Layer 4 of a small transformer language model trained on English Wikipedia (12 layers, counted from 0, width 64). Numbers have three digits each and are written without spaces.
A neuron's activation on a vector x is SiLU(gate . x) times (in . x), where the dot is the dot product.
The model reads these tokens: " now" " " "15" " O" "k" "ty" "ab" "r" "sk" "y" " Pro" "s" "pe" "k" "t" "." " I" "ts" " import" "ance" " g" "rew" " with" " the" " construction" " of" " the" " D" "in" "ab" "urg"

The vector x that enters this layer's MLP at each token. A number n stands for (n - 500) times 0.0035.
0 " now": 519623410142178663620503543554383357195405432543597605367501738504418608457576454654599470576376762728603603422495479553640665615570571654382356244344772682417612662417502466521496451606268602
1 " ": 163522364409477372567473479639552433416270257328249592335707683390523626496661481650216453285277662636612464579435389563471839411472759535473366381462696701534599527350406444661546614628292506
2 "15": 329637454322374534660411709942552763282380381471560622221533538502583634346488495651419565411481666659819650574532460685473579443521795622462379479211496576508495653235414458719589589619432533
3 " O": 329659617518326481495563719510601574482396476555402589456649685440627613624685342561511695482134561412539617600270383748559750541425592375268588356488411657636574387281585386843393320741516593
4 "k": 375743472536563545566788731625436437587478427719483607343713662375466726528393447592359607360482546383511778614521449473728583923510562559343611346824426486679597761421405439697368399521627662
5 "ty": 250690418444399498680609976519487553299571232568696578491590660654404874436361411457481785330363539759433722518397475496775611848521534545431389436469453576614521686443609456630512435650544531
6 "ab": 158558476479488487496568802470569473287526315533543559404710383517420883504391185388329623387374574576473776503504346574839665703664623453481336425484568620835626403433470604633508630554400684
7 "r": 268533544344258519589544560551525636350529467622697895326845418480333679193510386533408685417233469594584468418600417715616481859756668418534600406607513637709438606276578585679447574683529569
8 "sk": 226661527426389364673660625613339483395603385503703606408655534492297379196408371521384652366263541634363515755529508487539741829742446240574322525602339615523590735339286477594395742520402579
9 "y": 424622449420400443618524773579370595252464169600625789554614653665333902263330464565461695323341564778498511510311505608655555869641605454503401461609381690610592410456487415564417447608464619
10 " Pro": 332615443371601310518509566573288719245547352610284545416730403475409522597634278497578843489178574654682478561258388739529745520599662421315468400550523769629526412478556430582473387639499553
11 "s": 216683385438355424463478630378544488600579339614576587381845617558469674261419556544709495386559689569694458474539371275629700730815458364147642348349600464505509578304400365565590565678534514
12 "pe": 223628400444529524689677629488504507454569327603311751520637449512261555247634379483645680439312702690485550784343403507671608722829572425341325377560689657304367643372475587643539644726629501
13 "k": 356762406377431511564634698664439539483612278669588670444763565462313748287243465569391663331281613669456573627410397602809594970634490311453537430619377627633560607468413415667353565560554569
14 "t": 250638421409306397607401573637498389485717342624688778514636568601252690313506302425436771399308724658601628445362341721573507835691589309419381364530489421606555500478246543556433623533485694
15 ".": 598651276429551402574505729907364466446523334420176452474600525575291621395470359562432326538317655668427434447520486545556776760535836350451521406414343731342568529411573494381485564652389661
16 " I": 621543703544325502622587747675547620433437393670500484505499681454544684603528435644379709387218850548636642414304335643511715743343588593247510392441541553323582315466574374634494352608587713
17 "ts": 398518421445541293594796622288451527337568396525562496410482813530452713519541381436581643546341714571400868458427211490519814854586585432334626288604714430589661570255499475521457465450534532
18 " import": 583685552427264596701630175719388443235535305751374625184499470435268705435432390628507428515324579565672578418373439444693593508617535386283496371579537829665627545424482418505406705460364436
19 "ance": 392549348482528508431501739741407627161666273530516366430570592587240501212317516497625641463255602753409593497353329378591595497706627418329274377407518614708476312484387294416524589615516558
20 " g": 514560517380365382540250818757369268386488424676666510268501668337193521430679182579528526418155510457326527445494504499568639720375399320367469382366466475563576432418457459735433624669487563
21 "rew": 392740623444513389419656707525361494308333305548471493340448738425370598479262397498479529387459507740482452742389221702685439653658536398307394144544488713587446463359485297390571709517372593
22 " with": 631645429378544537364634506948385454347473528640307434415526648497249718470600370610620601528408718753551541497587427715505698551662419487339447454392550628546671192375619458417414690579283622
23 " the": 669483304314432410495653523640306481187408507630427507389589791460443482545508261616452445409256677894497656483606574592668664546602524415384506448454775559612635442468397481421432424660261484
24 " construction": 383514598359300533657402555531304524327412371712450419250411650526322543419354412588594510491250645808516588462332414406780640508659575337238374293325588731671593500491458320478640620690487528
25 " of": 759639460429529581445656536895507542405390616614308513364616628523390529354607455612719366428307681715510666639705564560723573490735526495407357332375684599555771344464599387396319389591220576
26 " the": 634471318273445401513708547589304510198437507616432547381528812476425409564505283636439484360283623888553689545606584616710658519555532367389457429514745488580658405484407506391430416659273473
27 " D": 500570650495216406732476554675406471557325389688487555430611707356456595373685418541591781409063690427648536594390550476353640722574423272278608357504539522497608574273407515586379517648469667
28 "in": 523357609432257406544738603615345463472487519627468714255644520421425737469745356475592536182435778239381633417414433528534684718681708385438530182782541500669472646503425550461385373589628642
29 "ab": 300566414382455489458610848499526458437715292574540548265708353459351695447420197455480652349287704450528727396489302568794722696540607449575410370566370600885526480539451604591545666533383674
30 "urg": 417573508421175598539746642569319639364556272446595652454687438361229608314402363565444632417300474750303472797429445411706692778622499444474343410591428679588714588377295403600362693444474648

Each question shows the input weights of one neuron of the MLP. A number n stands for (n - 500) times 0.0012.

n226 gate: 618390524542519552333147319558356404480570475435605465463815568456520593283464357477472347634262679649349354673265516492596525512682443508720673666382465620515612489434797574493660643450401553
n226 in: 627500440369518534278263521730511335530272421488735470469806585575469343647402477511419442710295546370467457524299470611448441419530657193770507590535625379379504455567656531419560555417422574
Its three highest activations, in order, are on tokens 15 ".", 20 " g", 4 "k"

n39 gate: 356549264520529561765398571642429579387436540468350481693639377443406556702504535438759526511387539546377593535335738295653536257458500411473758689606579504409481383764235472594539478335500504
n39 in: 452655340486546655535518626528566662392440500411399459476516464523523459648536416589704472450222592522302748497310690392589690424506513513386591449497437537420503364621299447406494569297577497
Its two highest activations, in order, are on tokens 10 " Pro", 19 "ance"

n76 gate: 623552490445531389418500610529580314642644348292494568456533478529399532566566457434423626563476537413596643449594490629409541323308407216515423514440657483628243367531435605309566637438679460
n76 in: 409399511759521679518402422607500377590596431399507616466665635365804596374239474363657479165377455627468458321503536641679589620311433470621330565440518588337525460477486618572507390485398568
Its three highest activations, in order, are on tokens 29 "ab", 14 "t", 6 "ab"

n228 gate: 540343705769587697554497475582573525450500461584487393674616471453500592539248490659247598402543514520589508466613343322484679368325590582648478326427444592258608469426497514557565451400496685
n228 in: 550670507656439644500435420479686503542468315415528440301388720435500298356724324593427555569579650340588504357524496550453364393607606235661327455526489451510590454537402645470680709413515774
On which token does it fire most? 1 " "

n223 gate: 385549305614361852546246536575511478496492670421474443565508525458532848566209604437555426637642606553462513682780489309679435484416535477432606403587564424434657393432292404674570421658488472
n223 in: 366582421689322408759584626426422407708294592402477673375212635401574481485424353725496412615521512520415299647553202713555324618587500335411297683488551446326720423492583578511572600375545643
On which token does it fire most? 10 " Pro"

n45 gate: 541293468684548294450387377620402504933589423725852505863422461678369429548647505736238460496490846532491526538548397428403476678459616528419461419369549247617279332409552657238587553701283448
n45 in: 453626492559746468627500478361395604512582425406578425217548760385349423256284588599418592454755300516566344191451500488485403549551374508345598542414656267349473577392361347698444519784541356
On which token does it fire most? 11 "s"

n51 gate: 409436477585540542416427561563706536474485230421511175776365384347685615676773443533586356448371508814478465620621504606578666849424441570505627680504586424460619535368540480478550448468452654
n51 in: 486469465575523634454419497658597635448452318446466217496337377366456435706539475595626524435556417710445504582679597752301716749454601397488667485525631294497500607574463603593543534537398707
Its two highest activations, in order, are on tokens 15 ".", 16 " I"

n46 gate: 608637415590511166446370601383557431745636259635519876407290456512297504396406725470393579317569528623405527475496576650256451599585350500710599565568439460548541436593441593434582368679332464
n46 in: 572752360563512332497553607551744463639442424547478714345418683559311321437421684541450481326552483588414523421513736633336434634552470517543444414493452414500535303493469616448477494658493507
Its three highest activations, in order, are on tokens 9 "y", 14 "t", 13 "k"

n247 gate: 576540792524565337659370551689465382567496386635332401154514641582523390535509269400454539469814435504367344320573331424227261486545731624420560386537460259461575275188766222645641469258622337
n247 in: 333459458294246358405292632511563286523481428508392523540569349363653611719300489383668581537556660485381289578791455685663403484428601515347514688453769492554596655528384520410500430496666476
On which token does it fire most? 8 "sk"

n153 gate: 481549496423496744435595482570459287523224584387705541508557651530692448558523732434714423639212683583511338349689455304599649555686438558715576655438433595377626465365709508554489470296555449
n153 in: 573597559399269800423446516644528549583335563460796483636412550581457384544472588513356340561189576531335322438429438458614519558714407290774633526482565599540459419548440441523542572515340424
Its three highest activations, in order, are on tokens 0 " now", 25 " of", 10 " Pro"

n182 gate: 522688069659404523530468619307460563356537662408441507245474585710473522321394485583362576453516638422577384431400559381524433646597508595831596516565606465603783410570606644412383395598609531
n182 in: 575804201416328538538471451328338451337603639388324444303458557602504628442481530781485507460484465481533431392295489388545452627582347424766593461813316567640624562661564602571466405488578376
On which token does it fire most? 9 "y"

n6 gate: 504423687316527521521578427607677553654587519693441472548450594667482559561432223551489507517272616468704369579564507518599440362391630464856376411573354385281583575485571563677325331340526595
n6 in: 604467467457433412561497607313540462403536475632582350440510717736355585397670547707541487640557572407451438650317377450447578500403565650699305500656556567622628696338430395567510405408615403
On which token does it fire most, and how strongly? 16 " I", at about 0.14

n217 gate: 539381392574611660609671634697530373362378598564500323300332529367340553862527574399652726466648233596599715507548558353424595548581572567555363439496508219267534554451489512232535481512540512
n217 in: 486517649540487521394575611414523433635487583602627470321277793558525513575424493490608362477478434547690594475204312335317568479585590583403419207570437293474523472543374443365517500468616416
Its two highest activations, in order, are on tokens 17 "ts", 7 "r"

n41 gate: 552122531448490360594487279558483740696572438396602441544391358385461717380458458573411524624581739638408440642380634434510493671479418493549642526486497533520530535384563587677612581646385471
n41 in: 408371681584503593569378346493470561670561355447382398637358663528419624411528345490447580666424740503584417634665544664487296532534423531553578598564665475546580688421549518617767426551222553
Its two highest activations, in order, are on tokens 27 " D", 19 "ance"

n243 gate: 752360522413368466332554626442690528360277437704226430253421606623469387711666481539546428579567527415321590358486389615476634389619416636566496574581452406550565421363429508299500478233624296
n243 in: 580652592422247554342592576673474439553542557301379424500640482372544444615539720748638448411402330508323522496452424362557219365611535656268551694750440730511522475452654825406430564699464516
Its three highest activations, in order, are on tokens 14 "t", 25 " of", 22 " with"

n80 gate: 817561413434622508409433616496606539689593343487394759457646473517526371405584587432445640508675360730455619535349660488392263360607398639392520061449447266559496374682543522719337746561259359
n80 in: 334347515480370519511583426544392443380396540480626350524420453515438673496473348624469522449304698282737352549616478425556576492432523339567460925461389730395533759421536551332645349377716692
On which token does it fire most, and how strongly? 17 "ts", at about 0.034

n165 gate: 756527417664689233580671659128558370437589764361434402429516474369602543572372309500451538370805573413465605452572535642518496610290597597491391367537418595447338452533530417343360577546829480
n165 in: 664329552534546476484373339253480237417362496276673432475573584613910696593553444766607500457602467608469685411446643432455751582496389573429302399376271693534410459311668580519492340580579446
On which token does it fire most, and how strongly? 14 "t", at about 0.26

n245 gate: 486351609504651517462421423208648500514416536404641452410351640397496470345399403497592370434558532452534690392349514398414598535342398563626418417475544522569413751457428213513760557562468749
n245 in: 466515489472525314428630518511581546709459440826714705393443561508791588529500621761345584595524318478471452629399545193511723380654562641553564425438470713249603392468343531543572467456527570
On which token does it fire most? 22 " with"

n229 gate: 568336627446610264423704357554387241521400320548533563719569758389548529451556543578518512702666679314342854389524576487445455290423618465510334460408454335370301437736354078331461587285403504
n229 in: 581284551600459556478451512492677737411753128704378394604682528681288584566405677285235305521523425304760406635615538440684391275479206417454520432482344513353416544473512455520591496853406460
On which token does it fire most? 8 "sk"

n119 gate: 412491528423458497392394547423531435519559416291531337533538566595399506439586637381549448853637503582531591438564481557518480546459357314507449393360512749600540562765401490673407380687539523
n119 in: 341538486667558544492516451435454526437413389443508659506467584583602583659311403590602593708483619593578487411410432503482710540404410489575513483551719477455535546517471543479414465613391309
On which token does it fire most, and how strongly? 0 " now", at about 0.27

n210 gate: 636658799691623496316549526576423453543600430407534488393472585665371431508567692384159583375599929539435680348511562612358376592629380452403366693568634582530428471749559455507736416426455439
n210 in: 387366500457580548787514428278374538656310744511461391600729389511564689359437504704748383465515369555658158524374500358653484575551560485504479427474360504570600463335618588493338454623416621
On which token does it fire most, and how strongly? 20 " g", at about 0.09

n62 gate: 670500653504512492224528547476480375504202368732414632583303417362427642700534659300543504576610325508317788465329253347519438509409730618638516417230688548591213469483729548469458468702535651
n62 in: 564409588530504439302596541382409387496235415857350712593395588456425732314528645249607523438721409460181704463435424384448398401476516508457511331251599597419367388441573466508670535775525720
On which token does it fire most, and how strongly? 21 "rew", at about 0.39

n139 gate: 751592292566611438465574261481500507642614619404458646663504239500516492403324290318397691301553615658508572493400477442370475516225555689615614268584359301496572306346529532566340602565480640
n139 in: 602541534307587812454402433685370649706444568824437553464595374439582330515534508631516496405488345519459500468221459489546516348602469465258705599364407337309607451730504650579706581476425316
On which token does it fire most? 5 "ty"

n112 gate: 482468702591320468436340490469584470468141492397695465627496429425500465749654500708412393579665558620684726474429405447523508460589605547592490549690514705558580457344594504299722465541496390
n112 in: 631504407702611328512779547409625591669595377544314400541363493496508644228586527612289646327529508519322527291634695581576537528407409417404507467153599610389564453744511710562461576414440704
On which token does it fire most? 16 " I"

n132 gate: 559477699892530437331444342320477419578581380723377695451362552445363496508536311553581534394827504788312686340369589461383604754664384548574470265464442710507385449451481520467587492570386476
n132 in: 508477489496485408806485443455283400538500379508541455380581460550418422562288569551676319651488387587601474387536297511532556316812488407554424816602638372358348613680576679536246671263377441
On which token does it fire most, and how strongly? 18 " import", at about 0.34

n27 gate: 594417384666323317740559629372603313374404469463685514473577452496343312776452551521355419799715656428617492540535514410493581466478533309431517336481653667521383651306507579517474390565436455
n27 in: 406600648461583602405483615450486717604564420384592363302317545253590475503580420716485489440462247561518471490469385417449638448569233555191596542470454363697500386747614719370624620546459616
On which token does it fire most? 9 "y"

n227 gate: 610481568358551481795372539675556714734504677366459708552550345619531556522273381614339633378492418485422342620591741538358807402565590531473576564484582252467570673708590576363454578436631468
n227 in: 675523595609700500603368486578582343409522508272575333688542641492551459258377446621371426430335328610690271550394391352408718524371547550577536620268680504536478465444265747536600351384484741
On which token does it fire most, and how strongly? 18 " import", at about 0.16

n94 gate: 760532457361524522442330324567607425489493335264578399523559510555571415395430533755545651412561556478631391598392532414365600504627463287603614607474710587621507554451476814610529309741297628
n94 in: 551381507485651624645434381460321526571375515617638404428524363441472299553583690450514357583580613596392659570490174439260569352421430315337464486613433540572523516468533482760514319496404379
Its two highest activations, in order, are on tokens 5 "ty", 6 "ab"

n123 gate: 649493573426500595445678415600507575442271462286468345469460528727646329584316515658571556454277399464568420517469529192493427507569429496517438446297518351298355321366476568503537798454330696
n123 in: 455432459452566403739374639470727552589700671496537675638413533323496652354678347576560477707416472534422679538679343545555679592441687612696415398578544529401372417482618576448357561493367532
On which token does it fire most? 25 " of"